Layer 8 of a small transformer language model trained on English Wikipedia (16 layers, counted from 0, width 128). Numbers have three digits each and are written without spaces.
A neuron's activation on a vector x is SiLU(gate . x) times (in . x), where the dot is the dot product.
The model reads these tokens: "'s" " d" "on" "ors" "." "\n" "\n" "==" " V" "iew" "s" " ==" "\n" "A" "M" "C" "H" "A" " opp" "os" "es" " the" " B" "D" "S" " movement" "," " which" " it" " belie" "ves" " is"

The vector x that enters this layer's MLP at each token. A number n stands for (n - 500) times 0.0034.
0 "'s": 499319483474597475425501226507400560531500479701504536497519475499459424530604459444524578550495652468652578539435516332608528503522826389450291509538736312518432519480630500621519512733474481403591478419461558606586526557427482683531641462630636469497553497882508351504533569550472405492285393507463548561503617467439528512656529395511659423469647434515420489544337507429473602674558
1 " d": 544490650458533505529575529603657446479687666634596317584754405587540412624570523504431488527643543471460792642513496448412474454431573344488359368363579601515545638578406393489577406448554409500442539262704573565332519566470486488622460550619556463398557481729510430624496594369494474539461484486326639726562584342668396357552476702484518350489492319477367404461267660513596575485542
2 "on": 477564381537486672515394529600451825405564534516387549583676453660562342671525726553469221391625525262521626699777475483496630522506483416545319415508534673378553518622488354549546390581502484380505399450535558580207653608513557556519748228210555649552541494640460438556451532472384323723367688467515416563703794672379570465665350683508612483424432621362244469516493401634543523469514
3 "ors": 518441374540500571615571617527559524560336573619222460752577685335532441604530642609532443563690531152452585519814532450560529577470927435550404581667677604480653547400393435549526539583381458506446447476662713450394637675377720539493644490388595411393790547587684488580449490621522583420351654656401658441572643358509639352663611626713540459454444576463377441485239666544516667671574
4 ".": 502274537410441572663421473361439559491496470590557675479458390602462483692464510528627587469634438541636792530536280545625457496533638422558282542521612494388686595456553576672658515547574527474379531502437602490575655650441586573559569355634571489473559516762391460463568666480495629437250595646528566474459577473562523322606544559656492438364497414382624580429505288369523603390565
5 "\n": 546367514519340560630395377469496758506515434696426599614503358489434414540645660389435534436514581491671794584607328574492590572605622477566286528415680563464468609531480446412583646515626532409178543500366546354661576640483476578514590446515419495564520599652409571408506630496287449356379654708518581471558606500567446187556605546525610371470511408399497510533586418533716675431544
6 "\n": 636397529554245376501440364612542675483409453604490545681457434453524442675552444398537451501615572581450793526461218458552545545574667505550259589398585468313623564528352503362590364566626579461257441383442621444739687557408462505500619360449482615492645467682432575377593605438450501518486515653556706582499728553339474464621619364537566425443442454358699501596475323549602618425554
7 "==": 708361633307327418430341534541517570457531540554440499472436517592564448683464434478706398689415539575491764577408509223573498560552483323606382886494726325399451595506586348419287516525479704507480428398392580342640582771500606400709522531550601491397650454690484453518622547422400491339361592617504504705360607470517473402575448462539526563583436696455533516469474355442710500476533
8 " V": 530360510553429429567427538462488532565623589701344334754546549450417485510460449653431549523500433429556771649486576579379464735522613437469469397374575770619351410574509501572677365622746546467471516295738529544435509609617446530610574491538501554513662387640503668594521595479345424558333555660443699896544478449447461294626563388537476522462605632400505361429305469535391450431464
9 "iew": 576251531469292503282493456294782572604562603404527506574454799628601526590682493760506450660613461360485510373489414241614445570632571518397329425535757557584354435497430434649642371409705476557622382431426799602567469651710728401592594491373511529518601419643589597412588352612421250662487653433419713631371511524495626276517540545428698499509548311431536576632491600794554364536456
10 "s": 421507587511499527604504570279615427438619450541318349704465529583403332773659748483635374549511609050512580405470260343442622552593871308503489537440476401402575585529516466497792525607547395534484399523546764452500464536515467757576561299604385533410678259529799683544442381473539538627265569479386642472452790391490715395360458606621573477522556411436214474388329581608547509577520
11 " ==": 407471629385327514668293413376541618317434491622450625464435491609553417568606462402664409634397489347545752474614492379379567595537537441537494760522594421417448448479607448508681602520577459418305512737343672583645544912569595467522479649680548512401527524650320338486488548525414523391349569678546519427322553516535590166670514731713508581399529490574366249502471409465572533567582
12 "\n": 558286491506354443452443390400498707493424429654488500694516395539542399542618482332552511480475557465455767492556283583507489526440722487630367597425617394466571435473361497428721381563711664394071514426321660414683677551487481534500592320466511476412586539659468530371570563386440535462425570621524773588525651592391444387669543447524496355394412500342489450483492217563610741409464
13 "A": 605512524421490485418311468495377524423690493578389345677591570614515276659559466541506529498416513482431764481563504432453482536511613540756262473537574392557448536477388406518444476753447597392491486267550415342547641570566371534462642618767437714607446479704577597365660501503314397476325621629574519675431562443557754552695469356661431670519599551453630327452495339423566425557566
14 "M": 424316406496527512421388548461455561451350311765638347479652683423480259603560584631631444460397527440539735369522750413545461659677473350708362629493465619470381664394581418603552389846467502514459548278610779510561567781624523473478756329352527474436507591463440559475443456548397488532421705678321630641506513439627502385609471406410473377434630496459331496613330517563561385454516
15 "C": 384430252485336315458437659504490519545397341833469233543571482418529366548432551566527271523539566363358681352512679506512490625570570379606367544403569332500350539387489483691591460734426560505516595347550717464699589708516546353481744332354443379396593441565437481444486401495369545494307508535398548445661433483653547316685541410519445340471604470544383386496500622425772542528733
16 "H": 463496287526355474377421599570427598488395453657582477604415373464465471636371624521579345474376568471277645330569615616521403616596633352535515603368560583523193420521537547718741539580445524459621478327601679466597620746621636589601734356561661538515613458505443544354530589515369500495218600516228536561608455419640630305702604411458401190429515401445469325610546505713724406573711
17 "A": 428644280306382510469478531531426540384474486673399358588529629548494306601508604448632439370502504429294688309590604472488496565634637453657280644443498537496380441452496485701622508794395530363572415341526583395710734705666510552452762475482574389247524490455501491329664437617368448515136697655525430697523509361627654395576532460495554378482564521501404325429542584537586506714635
18 " opp": 597243571575567504444527613676533573644350585565591267654359701496562287451652689588599347480662586612445657672557433376495520521331510465481415446304656660502391549293502415614592605692396418633504602332379678485417490539657625459374485644579504671521589445621482500525393434491410599607516474686514475892346557398556520108580536391524475461587647554365554449468211828555739389381455
19 "os": 502314585678632463544589561704315632459380606484199346770675516673205490494621503309427474777302301465350469593435540525490296539656290432566541404402553543525534664510422350551501252662578521567517603185368625535316493675311762720624558454533513580276771487580444478451483604297431482670508426382420548423408537394617629434614450753618586626591635526408390400252336651453733506555561
20 "es": 509532591700732465554450489547255539596416423404386281752560616503537498806554546278597475506472459469469508488385451418505470617564674375607503701423705543452650654348508350502783645489594365532530524653440702414541553671391699735502566575551466444384570522678424602432365486329414706610245586569465501393526591421626769408557592622732560664528642525568290355271450612582682692432504
21 " the": 448555555438650583275481384418472468625522506518523421492534525515491390529517622526540477633537456424527603589544552415479442527494605374492471472470627408581510481376494392558577557561538561531454571393474510440590553662528556596439700494594448523366560411970550522494649512408392406532424481610459651612456518423574617339662490438641518423502474543475527491446508523517452689634425
22 " B": 495487467463611553474615621538637585421483565776470454532565420459455428611511507515424545599510521384504830597529599457404426688454571347488521575524567530576447521677662491568536623567490499490514515286821614486516470587555530556614716431606503489462583627652494530542580467553454425444505626577497752808397429474467689381610456480537519424514535412553370505544414616496560567456632
23 "D": 343561498375426369509507643501697666506445500773596193599544456562534459559633532506430372629578504413553712406488643424510466629590569279679345474543621603508250503469516376595596358652389477480527472475671661446621680774393531524616723361458506343381489427588376525507462580473473419607257706515302614648457401490592553448587537608377490392444529356574252502625505506665605541505621
24 "S": 218519276589432408464398670594574620407483341671469294697542468385461356431481529412518330609420561406429685392573499417602462591472706251545410620449469559501321450443433586535647584673308428530453481486552706265584602767538580433538747425517583392442480395548419537459396545537413570681165674461437623617568557452691564300618525542495432342532512484404319431539288539557577621581631
25 " movement": 488408453480389462568399813500539365409296437685563539646624606566410627569654711453544514671673518479441667334539411521532602638511727364538459574456674559492598592425566517580550465609583505487508449527554705422472608640492676480513754564442552381550690466645552258436427532554245515586286577472423686428533675258506655228546469536547657479493566419461520255469331692504589479610355
26 ",": 433311632483308637533419596375571578431411421557357541565408443592596461629574497633591465556578530380473637522565462433705423610528648529626442589614591511325663524378622481700653408721678438453437591364501692546662664638516524366550658535638506377512548406881431555516340617471384575512327509553438570526468629411421539414358512573569443564576514512498541346454443423505504484472551
27 " which": 462474484576509570551352669353467526587420407539427573582321581593454453734697527562816531668752513285508649481583420459566685530482438479633543433513582520393452324481444476528783643589545457479575616433635697418594778676363497377475522629465398450599585453813403541450247694485455484560410534491485487601490458595608589298524569528787640502515627456417613410435303416468580444421581
28 " it": 517538468344545585438364637440331467507270514729347512611497333789298564720706498667678367763670541519480586575492441616530739425304551335689390327470733546403456439588394355679636491529590645427655632576480606379408608912634526394405665521449441671733677555702512448430403615515470252547455416487542671584549480383554469370400548544484675476435564522450462353580418484557550565524469
29 " belie": 453279491362563535459475511551380533642344655595540602647583731530451538409549560498691453715438398522468733567623448546373449566467423527469480533279673540454387636568502598617683511519628319598677422475427630489318628702580601546470487763597484708557641427676542504292548386520276426779282645605580661426613619540391411397530427575414535504473555498443436284396511541509878424445513
30 "ves": 526366517377664644420510496475464484371234427688422533776534644568488567553589662401609413693532513483362540335553289530456725611460579425558371686475586456522515726452595399512799670608662441495756480508535629312386708810390593650460540658657457534561699458639526426313249553480440484687217524725701526264392642477441526328455608521676558573420430612670215381437422369523680701528397
31 " is": 539587457513568450542444544576483654558446369817362474505459469680649561740512715331504336605448584458503612541516440496429631569506585474642506548545619420364537457390518372647612542469495422498443546613450543472509566658659579353488592459713570550390577460871412259432408583446476555593345555512569653618413680440494485407546547582520491607468553548606441480400501308511414538501393

Each question shows the input weights of one neuron of the MLP. A number n stands for (n - 500) times 0.0023.

n296 gate: 385430569429405187553597537419441538593550220379621571603550353634449401494427559638422556522551522510566319503454354579439272618295632478369586621333513609387347522382599388344522392519555649581356346659413471569380497284494240564494452468494368412435563428523464491458672388428379558449457480392409747678679350544306539488388596549506528525417544650398452491478468487571475490607389
n296 in: 488553390458371382509550559401608470442428362473582423386371407682594566427506512461503436541524465479512447591589424752380683563378455450372566561419660623482415485503327614474749595407464640509578452476465485447687362543362338702463401461521286580359612411476576378422576661525307517467638383557518585475601589424414416336583491480694482583482426416448372598394659626683488482497517
Which token does this neuron like most? 12 "\n"

n277 gate: 787323623566484334608396557465567712580344342548445490249460537695412490510477500493540670581473426476589405710480462572617476521586410279702702330431462552459346565542421613597400605548569411560565617510400418561457544507470582647480441459500679735365417426406302681462535428602467345276574511346476381507507483393480725480483679444271466669455531320429763483608598628390571746395470
n277 in: 399577458406639455399585362623467375466403478561573404713358670552465506405570537487497613322545548403250689342348467465680592642716364535616532541342510445538631551408718435576556315497526378506664577408563432418584567543481558426608646545617376579488476364294493491468621567434298627516344527356601467523649596648510451418404481270350398484419427400646516559395719311659415520472475
Which token does this neuron like most? 3 "ors"

n20 gate: 460448709597413522763615483564404297646436476263500413453495540475524574433388471467481561578505562566656433595466558516429637656470417470579401505541572442624408554380339571626566437527492465572612492472492525487483570424481560628632456376583476587669505489416611578604386432469373479378706426489528400361540514572391522445588299577650362454538530567310505545532451382492597556482516
n20 in: 381503529497385520575467408626480446566503530370411424677386356395387437589524492363508398405393635626629595529621448554389541469614523531338420663597497457618428599439622688628387489566382415682463460457447443583521492482458523645475313529709469520588479439451601542406659443436420489449418426412347384468684432291435397392517544541503489714486514641441387503374514321390615538530547
On which two tokens does it fire most, strongest first? 19 "os", 9 "iew"

n111 gate: 469679480322432657608403289464478359360682483539406340560479365334367603414601568802260483472532357528456476554439339486394341334518304521482333672429407415584637563377320316389593472564464577473648500576438443287655301351590571560514225560600733786588480594669522307535464585417551598489460460306439489434483613510514525648518521466514622483603746552427602315350462465407444380744476
n111 in: 506521434488552473304435190503363594418518631545572439539311524518500477525552611418497350503335506391581493454421506539560463427539622470464461677500442546670512647608500530538406476418268524462542436417645415659579381503595291515465460430527577475381653497451669465642669461528468503452550594389681377693450566459473433468331421232626649503488482253328473520679300497465497621520471
On which token does it fire most, and how strongly? 13 "A", at about 1.3

n109 gate: 424623509516475426359481480484513451487627497305562663412522659444384551344565443585449437645506564707443304410547457360444390382624477643431477618552500339510290701573327654398421532582540526681448428576723516571814436523487451578597414608592686349481491614616387666363776634379367563704419284341560500497389516634484358314415566550629610558507545484480467481532526532275587473459589
n109 in: 434165497653475510475383483298490406572472559474577559468554611383474647589571569601405572548542468578453575665644631610464533571400435539497529472351804383372652346550419253624481490425218632531254575246506484454490513417535649539615428461572337457435461666503352462532675597493506469497473376339372484527682523608503317420516584378461570590396516396467577456663644538447389307693519
On which two tokens does it fire most, strongest first? 9 "iew", 10 "s"

n12 gate: 690483574479602456581473475472546411643387625415597513442490386414608338649546560521386404449653547479330212364615705429428545678391548592414730613418586421500594500486309603413377408527289711434435490323527640468400473402490291302579583236459534356510302549643573403281430534602474576480599380578559584302341555400500642601531510474382598514616317707564572272466426735454305437549570
n12 in: 406421482710574430582360711465691462336447506392351488362513575375399571383418497403547537569668550539573425608586461538570464695385587293558433615471406568661653551592720522569525554619649459671494580435403253355764585694553654557466371548526525569645428493585536609446679487434590454605602599436549422444543739365475632567513488559409588655382579488602392311465500591435368405598330
On which token does it fire most, and how strongly? 25 " movement", at about 1.1

n66 gate: 500646403476468573549549469756380463403471333450443413570618474487814477473405610547526438434633414638441530630555497517570490487690446533310477468423567503316537583445573480464652629503716347348387734503536480667399816473539376646721493537456513456346316325612453415327534380497442436569548628267507480469571620360556601525437342497524513454540371737462567535451635287432500517644759
n66 in: 575801518478402692409419513465707433447618586608261549692559559506465596594636380577600633509604519660500578568463497424522484398510317446392602419478439490569477544415510548332299491420626303373774708497528602410627399516481439538574355500192644428469560418484539376611545443631300604509375655560377532559503497506345561415468559232396516538459351488530557512428478494522494300497448
Which token does this neuron like most? 17 "A"

n2 gate: 346693419500334525595497515605526410281455393582588428460451398400592437471503608547447416655397496413537460683396307461489522425604439582392637490450402107468270443361446565525590625590391618681385468551479295436553489632546540614386670399572666401617366640412438475432595675375680452781411596464631281344628275475603486742124448531496312351511589542493454420458369271476532691486569
n2 in: 349352515557603494413506427513513582472656558610638488554778574421597509295452509411571285341384618440324426542515529619418597541405281535620611420329404675578564434245519367448555472484458682466604519320506342330540575668327586610482640434386435348400444351709381435503474487490506536506617497406417593549601349522519452404342543351500516338478597555510491509478712392644370477491387
Which token does this neuron like most? 24 "S"

n188 gate: 490632730433610595440378503433544635245521339537631599599435490476587569352404497583516485508606547447445367598582425566481527519604492413649452487457479516437394429508558370495487400537524392386492577662565497533431508413544513402620610492505518443679488388646465399598427516426456436389628541439438451396467770560389417533601485426373560526367571461610577546597361427503443574505567
n188 in: 356574689311536529563375355478583583417516389590571616438521406548495466264548497417479544526476511478412494503554204766607418527495554460733591453578513503350484397380479403492513343476560724539618468582539535538441619514563511385554470487419429522523430508560446456524598447316518482548437647337459525547549529479402438630634441423562479500537521586566663557463495469583492508582495
On which token does it fire most, and how strongly? 2 "on", at about 1.9

n130 gate: 604555506565665503478563439422517494513541459429528444464351551296702666576525732448471607500519391396286425430431562503244464432370562616555516532656712435787464423411597357633667513601464561418506390516190396369598558261484500548612304484627567507416585563352510440574655571709491581307587410548484615517625403278497595525532569400572417333400484582423368481564519703610468473469525
n130 in: 511573467627559546540609755530506447563477432468528463426506718488430378443338662491607597474465604532561200476727539401512440421562666526526485606459426624465530535578400571523489532609488617426506476497420412450635509630414406576359384423450584608565341714539419577635781629714580348608427506456581410385636471523465565620500375517545485387568535463530427662416352460548607557573338
On which two tokens does it fire most, strongest first? 3 "ors", 17 "A"

n259 gate: 563774564490444263376513676356467387632657488513454254441408636442651428336528528500465409529448593435383406742638415326617550425354268532224497503523556562270543696288406598652708603526356729462471672464440539320592478517506523416619559471556414480425497640368622570435477542473538488584640409503619517456444474427558523463581497419484439413416516462463474466417526516330401626484729
n259 in: 449469381699290409573431642537532534503545527408541533293503398611381485531576449720612485467622631658430531642435307543457327275546423289543469590370689599782487527292604392575443680500422561658512386547611491497487372443633685411432522463435467579479284316384494434380597439478515435643452427457584447529589331364424453547478515542563622467374482446379635443539488509485609484382569
On which two tokens does it fire most, strongest first? 18 " opp", 15 "C"

n74 gate: 638500424544350647347500634463458375565375344312516438500417487382403412380455497653520569613782450340441410517373212517365510372541599587608595418598626554543318440611503629441497352734589436631534585675358581490482723514500605510627548541592543559341449396476507540503486278607503571252430507359606221636562577533460531542682503595363653557561487510538618546637343331484357725429251
n74 in: 588602526497548386433518239513474391306309416519621533688711509531664524630515382569399461506367645371313393484566358335675379472363638512285569594275421594448452587455478506512642543594487379558484456564524547582595482462604550709395459657453537718467591500462700570419525500497572578577506464488500659487639435503540386491500600422544343577475450339184668548371460552485390561365461
Which token does this neuron like most? 9 "iew"

n273 gate: 408467290512544391488420542466352576488408544445654632390581363509388595574398666611563494611503488706310408478500249497451438375512414454479552333377367310431366679541348387458719448497355467565543595559500353552382557635515411436471586466438623738476406575593453449567438351375562468509531557488478469481550497404321454625274485503553452518366524583396585491726678566346632519521639
n273 in: 468382419548628653532572599512399379434402568465477551542613396447309549476463428446480540494497550494613543548529497677369639461444515459547215474687458527430470356491592476465601441589575712480574464479433396620317576415515244500497488640375264497460489488678666271470455609427325568623491610470503524228357524483624380494550331560554462506491465734604547460383503462468471439565586
On which token does it fire most, and how strongly? 28 " it", at about 3.2

n133 gate: 599351549539221362534588478595224754591476376431358517378647442748662416397450497602545263397462486437554554774490387438559468580493500514563783527451377381462639590564323556353497805500634535544249584489643402438628483500353301392487521420416346596423510536532542623399443573539682410417629392521649489511574528490552380497521396453691524603587600391392514463318614756476723335533449
n133 in: 471503481640302471315534676417524721420666565480405647515460405423474540640472389464477617480465607405664471726580479482485407459547269617529432405503660559384503555464506568532534433509396600617565571572500568500639587394335479506500429491536430684373354455530494586506455571476457568395336412526563563360454776416386515310368420543440471497388579468552579565526564757537514542749511
Which token does this neuron like most? 5 "\n"

n37 gate: 685385574353376372477689386517545432503609369419407464694457520497681520400339421660233622560658661619581651420349524223323611483602415530408500331248582514738673540604385531693434682303606568507527446393523520657500517493553531541621483483521563566448446619417524543351455615517717585362503353446517524563503527676530291468469513565507574748554342315419642464346507393484360625581513
n37 in: 536673562491470623509500523525657771612415578361606479481454460568651524364651425419570536534349528635532355532398541283547735528369462500410606555456387550469471651414388640463367410562579317467469466532457419482321445557701441621347689397685286414527471628440449646397604460500434473611423564547380471487368413585268601420544521473607515614578549582484522223604509411712601593446482
Which token does this neuron like most? 9 "iew"

n154 gate: 340453478447593552532638515536609562659369444716458489441535509294660642583564563577460454616517520653564787398508482611512494309456568588491544400709396426407506564596479688414500515585357588457497597482489674447325627392431479641497361341648448515350453473485434328570569421434435463456452454468676249455409544382465432617603497452625561549529433546646488506274448566389512584494497
n154 in: 376595455526552385519511645662491486497527511531706402613237437531503503520607317460600440481699447574602516584421586747384350565588506514435452525381469585508583601275511378503429508593463486533370418517572619681586506662594389508500566582449328578364534497526595558328503410488492337464573631475431569407571407594450372449446549590606428344551592437488517377553620492558572541402374
On which token does it fire most, and how strongly? 15 "C", at about 0.51

n298 gate: 399616550636530419525534428779179541677576621534443482383432475566506463615518518405614628426616453443747448452515557422418612428531494309610550362626386513335301494535541393543439481560698387445286456638466364488497292597719430566518611468532574590400524523385548448679458321620744491484500507462500593438357660549513490551714442576615606422535431497539610457382484494650321380403530
n298 in: 589415389488486651440586555376428523645711619646391579488529468468280599429475426642385440361547471444624471398591423340521255491474556436377524571432547444483605535575477488497520654594423646503585506348431573472466402331589379494743402391438385503520607440458452440433375433632474278544575470658384464585528579543314568394280406619548462535383581363485503438477471448360569353599409
On which two tokens does it fire most, strongest first? 10 "s", 2 "on"

n310 gate: 402431414326564509589476519442303388568644439479425453579447429230560638512587512491464627494575566384478517646447580464552714549436509597552363521600375613476568491683627585595521310424359358588418801602435436474290587354405588394453485345564425407649682503339355509479401524512397517446622440409361553663532376616512365457479465468334578404303584515497573430524461414668408590550476
n310 in: 652617483426477512546466562473530556457397574459478404524587422527529489452562523530546534401459358417649608289554724544441470482465586526403594477435556399433440585361441468491489395397461421560400527422569698697528523630457503471409435441568375569480607685560530388594455506588457523412561460603428344512503474480503684735379477594551596593618579279409682628634683486160619273480369
On which two tokens does it fire most, strongest first? 30 "ves", 24 "S"

n230 gate: 434479513446422493465497526721478518538723616644480531532493417422377373324456445578437593521584577475496469529551446595433608504550653387539567593358675400371641711402535589625448662340640542380486720417483362523633437598292571472435561408496577525520520580111579054504709740456455524367646266592597428266373521576500228322578452500572503525486609645332436521573524365194448456558442
n230 in: 526581352599399636660490500579436464557541513451426600339484372644364620563419342437718576490646494612683547493450440497376286467448520536457477564349510467555500322513660654401592445756626555516340356653292631571582532621397510565528649536490532426409546329397580542288404487597538553549439595438301577149538419654727371360572481509726513477431614755517582538461506654424561581566449
On which three tokens does it fire most, strongest first? 4 ".", 11 " ==", 5 "\n"

n49 gate: 484513393497653651624510473618457510538535412662386612480408294461461616536531346578395371545445465382416431796309434481467513559285556607435559513520523513667689668650335594522680490464322578500532520536592627378592513497475536571519556454533516400647421607636490516403318510343362219577543554649487328537336474398581375645341610400315381304513468443648571648506529277686484453463651
n49 in: 565537418602612520398585545237366567478393453497409561407631534622597466429459604547571486491394554488614577337601476419657509480497325635494503593526433203463553463574621517545500575529497509506587616447429381667364554545557657477439439422623272441480608506527382769413208439479444522434497515538397473503489422477641626346480632469653609423613604602590436576380534551387463595486503
Which token does this neuron like most? 30 "ves"

n166 gate: 623491536624506535440449237462355687477554537611611236591431423503442370521508423500578582451532607547524464246537482657562521348459574398562441349673606503376467561527544374574506494424601497557471544569466617365460598506474465491331367400400549500446492410315518540433646535386339297529651388500574589424596351457404642583336384576539555575550500497491412565529431417284382455300520
n166 in: 489548327364246554410444425538473489453397497517560467618522637546449497416552453503458453325534655379479510485536401509520556560423445434377319578506402546398561514459246543632453400675512500506514537506643336567548469418587419557563538322688441579371307524459439506540599637233417517503453485386544410402666477315526607467497303431430458494400534570556457364497418393494404665393359
On which three tokens does it fire most, strongest first? 12 "\n", 13 "A", 6 "\n"

n35 gate: 482485631537334537512359568637418377560563512632439530580482488488406592537453393351464449700579552321484384679461453521571525435423658567288540584364366485424431589550537611545506494580603270363411448638593466491516524626403494420462429373404349547352520427387591608506484518573807500503399436436484444519470647530699500509432289488441284588500650425382408512436512729357455541733730
n35 in: 438467780671587362655524456494459491512488465407511451591295630352623538525474479430399174413383625552500648500433531500527568594527524521524360591627558430563596497392506312533465518348448590665385473589402546369494285519470585313494546354527473571602418519457260462497389633525453401668463321566592528594418328441593485411418471512525473488573614535597621488581458782447551438651547
Which token does this neuron like most? 24 "S"

n199 gate: 477355536503469579456483463494503455396682557468632540452517436144682371488506236625547509585429556452488635734377437379577415643435461462654515480348500351559188503427506598535451468515593494437473595627465390525615441643381572562334434420542588476606433418557310561530431559488601452509436534444648491411534417483190443562530443683458635568533494567644550483427415448483561424489457
n199 in: 441595562558600457412329678593556368514548514500448558506458503549443561526560553396477556472391432431417519497461377586457500494681500423540500643558515512622512469609448344582399720532625428522584402585458370467521466500638520491400532569567526550494468379295626458356564489397389423549488649379520638250455506508735695598299450514304500554327517236557526416608338345634605547459414
Which token does this neuron like most? 29 " belie"

n181 gate: 654447623355352589523637465679510560357487548344341423513687389450636571357408675527352568474510606392469422466519480560420469644641571403483537477470362473520807669527587443441682603557635417389554614442314500386640530380438332540403439275679757418722415524459514340436493373369497394483572514440449425576429754651450459516664620432449302414530487663396457623632573313614329586555396
n181 in: 381449682409587408409306614646500526472559627302430531490277472368325466327384671270579569649500532578650568487469493442526329564490494295561481566519487410503552631408529349431484366574415599528323468359422329436547649516374697375349500535341528470503554708562565434455516574272839426385682643606634467560618455484356562476439559413441532659365404644490490425519360487509462533522531
On which two tokens does it fire most, strongest first? 12 "\n", 6 "\n"

n217 gate: 662534698544363661393430425572430425467678454790465360500470427524581645483494595421610582607605517503440579569480676642565500537344278392442381434537339367400348564403571469297543601609565514375541541680553537641287691375397575514464459473692560399422548517472383560391600497472539712352413261514269666314530527463551394703622556474476520510802436470574426513544527343474347214334549
n217 in: 482470434454497461443455522639465549625556376512494506334422572433330666547599592337545390458682455331415554584444463537472456399515562552629525572334404503515341327647414574470524284635488479500445564403545310532622479544533445405574358429478575327518549535783640458561559540591527406612525437622702385645553296617470413648341607671553437279589372673500650651301527530521530635518574
Which token does this neuron like most? 25 " movement"

n304 gate: 623543418631618683562523681361549216622446557285466303366334592705644531696440679480570511516336504425435666544576404453516504492350619500350543515599317762679572418601256686485458300381596547531264149556565374426413671217628330622466615334635442407288489383380264704583616575468614557504415264480716504520374524700614341410508256405648547418697543546659331542364691438335407500390573
n304 in: 591407365607654530569552542403432659487845526652352375413357403463362677679440651637467636572427464306558197575490547569547378330583453368593480471667631553369503460527626343546442437527675510587410537456539710281549484319656443623580413380624615408279516582473449331566449659476452663612555404546422561469622487565523665484616474478649523671330450464290444384497510487536497387474358
On which token does it fire most, and how strongly? 10 "s", at about 2.7

n269 gate: 668396656617648441360577288511400459384489287485521741632507471432630529572564431602393475459627518481733483619587523545519458410530398422264692409831587575641668463519639466570442694402329552500369601588460549461088404438574270365363576402443245673367570546542675430710531624269591583526643562646367534659700519375578375685361562453633355652309641288496567417489652331420423642496576
n269 in: 493574493702353456544598601676458496486482568448228514418500416519478504342719446279496489548474375642731603443511300304716576522307796300467496594630571578544534437637322399555457725466383504612600292655638619738484456393369511448350444440425306496439528504606477340433613593416655325448817550589485311772615507653378455451363687547447577636355474308304318417383401569312577653389550
On which three tokens does it fire most, strongest first? 14 "M", 13 "A", 16 "H"

n196 gate: 470617461420473558388601337409635490644409423328628563472392655521288668381724567636296520670514439657493373486463724545566493552597531562493646503562549549210595562645279445341507593431300696480552358539520451487594538482612361403433615458294520426477562674352384561479401690468373583706447529410511507496386507730545528536462711664725647425379552571661466584285592422403422603351259
n196 in: 553368523308558721381559478445466660394341456437609483285376491461443532577572538527375432318419446473581463296518485518482407445663296431355552532533567470455488515324515461467706344388497512397500503466491488460722464590456427449366445646637619497602463540442611388491208379668602419572519487494420380488380524544527659500548573410380398554633455515544738594464458708697548643494535
Which token does this neuron like most? 8 " V"

n148 gate: 487555509369547532306589425552383516553513818616678363380529516335462462513272591520354553324378347594366590682284405558484576477432451709487526491403441637500649468689571373706425490357559529610497474523544416579493692440379594697397487558614529556494558350447378424442576409683553366494720259300497451533638590579400601537542600628549494580435590607389494644487334484531519530475353
n148 in: 491415548327451560525488653269369573451515365402479549385435457494399318590464651468584472572497591666451634601374416389319545640516638513624541348729580621271688506503471366429583557513600573750598363419457487392444209454425618459439426395593456526283491637545523503611400481549380573500556362506529439510509465568651381666617334439313444497284386413628554374406506550386559559439638
Which token does this neuron like most? 9 "iew"

n41 gate: 411305517574564382283408467553247293391497534476397584518534435465497571518270480267476330593598535479475706600419532563595600286637348573640602257602525666452396646547465349188459493539663329694430658496449655536592559637445437588355716500507417673669382583400593455412389581543290490465356533615553336250551462610336433387293364561457542483486531719562594595642434421486476378476605
n41 in: 477360519541545538555253411378427515434714627433425545429471486456503489422500588467462520471520700400658477401372509465468596597482402550562429569565785394332644622518488432353514547624399547469609350479563391558251477467561509462466423521624613666492613500324261471365491664563642590494539454632622533424548459500576509561403656551363436451494482660476441568570520457500751554359372
On which token does it fire most, and how strongly? 30 "ves", at about 2.7

n172 gate: 435431618707597566500477380379667401503583549582659436503490552540471585465419410580448453419463369401533488399541484585524383607348489497383524557425366508513489476484524460490583601447527556531369337535375703583416479407581535423515557505425555538549390492557359417353570285579412377434379417434408600539505707461574592720457557595595547550503532622577524536442516495360332620564389
n172 in: 365500460401483458478520431401388445529610507432407531588436473447547451656383478475361441500555562634430671541361533618530510495437429623591578471472515594403510485546513490416446427487543595544571583403466341486482393539414523533401385538383617598481512433513508687644490508559415541423448602611674351383666538608510625404339463417646545433533492429568399551485430465483599298582656
On which token does it fire most, and how strongly? 23 "D", at about 0.3

n222 gate: 555459506360588447577429599532377597598350555663643512522509586560671485459353616421423430457481382415399608468284586494610715443487579663406434353576443465323449700513503607552503741333522591543481264433359522616375568364475484648436497566471478439470524377452487703563474425536348458385419422550398353666412622386713293608535579588487438609361522423581503375509547244628565397696463
n222 in: 523523539441511640431578454411385641563531486758595305462324417588512503485438454746474637465360494536482255509395584526456575364680485500379444457302539621552356564569644704549611556465458565443541453605546527692568730500393355594676616503411494557350580503569464448521503526539392390579327500421545383527497526445480509464512363432467564605441357491439706355538669564523480391384460
On which three tokens does it fire most, strongest first? 16 "H", 17 "A", 29 " belie"

n244 gate: 557402491510755435564618326424402278538538402360624434670679427552642538314690453316359560239321429569470496497535636454408410546631609516650415427585418434384550536473598258510497581451689650554529500670420490358514439473449405758315517461556416376553604419397357411477404552560440387490621858568507600382465529625581470447490592412639374468513429430537539623255561510544545463428522
n244 in: 387510652533399396587352503341619342621529348389494342566368523516474468553378376477241478429529448377469427658544500516477335622642400585493701429639550387614473333517497589448529683510630589343513454440564592792690321537516450507405487262487630517221540354637423593375691438547401503640514582631493597524529447664523384300582567459323559764391614368473484471571422416580464419544545
Which token does this neuron like most? 12 "\n"

n176 gate: 539417324559371451497661516497625391241503596463500634407634430491577404440556665534619681371296629712506290411479475472596522397416447438634550409678560409466288472471460528540473364597418389705388528547473447693490460420299640398416462475400687459497433583642421585587434450605551539451529702500361557615611618603556604597550647527450417684373364594314553557469525634449592455443521
n176 in: 452466592471644252585548412436651630637497506423755320543443517529568503658399427634667427520563509355399487485636591489480465566555422595688503492616424491378341451323442457497696489532383497545434668570503546560515546361455370583436567532517457382622478361635392494463641486556455555451360500463652438545489448576503526473546556625389617523621600646542247489486375452346367429403466
Which token does this neuron like most? 14 "M"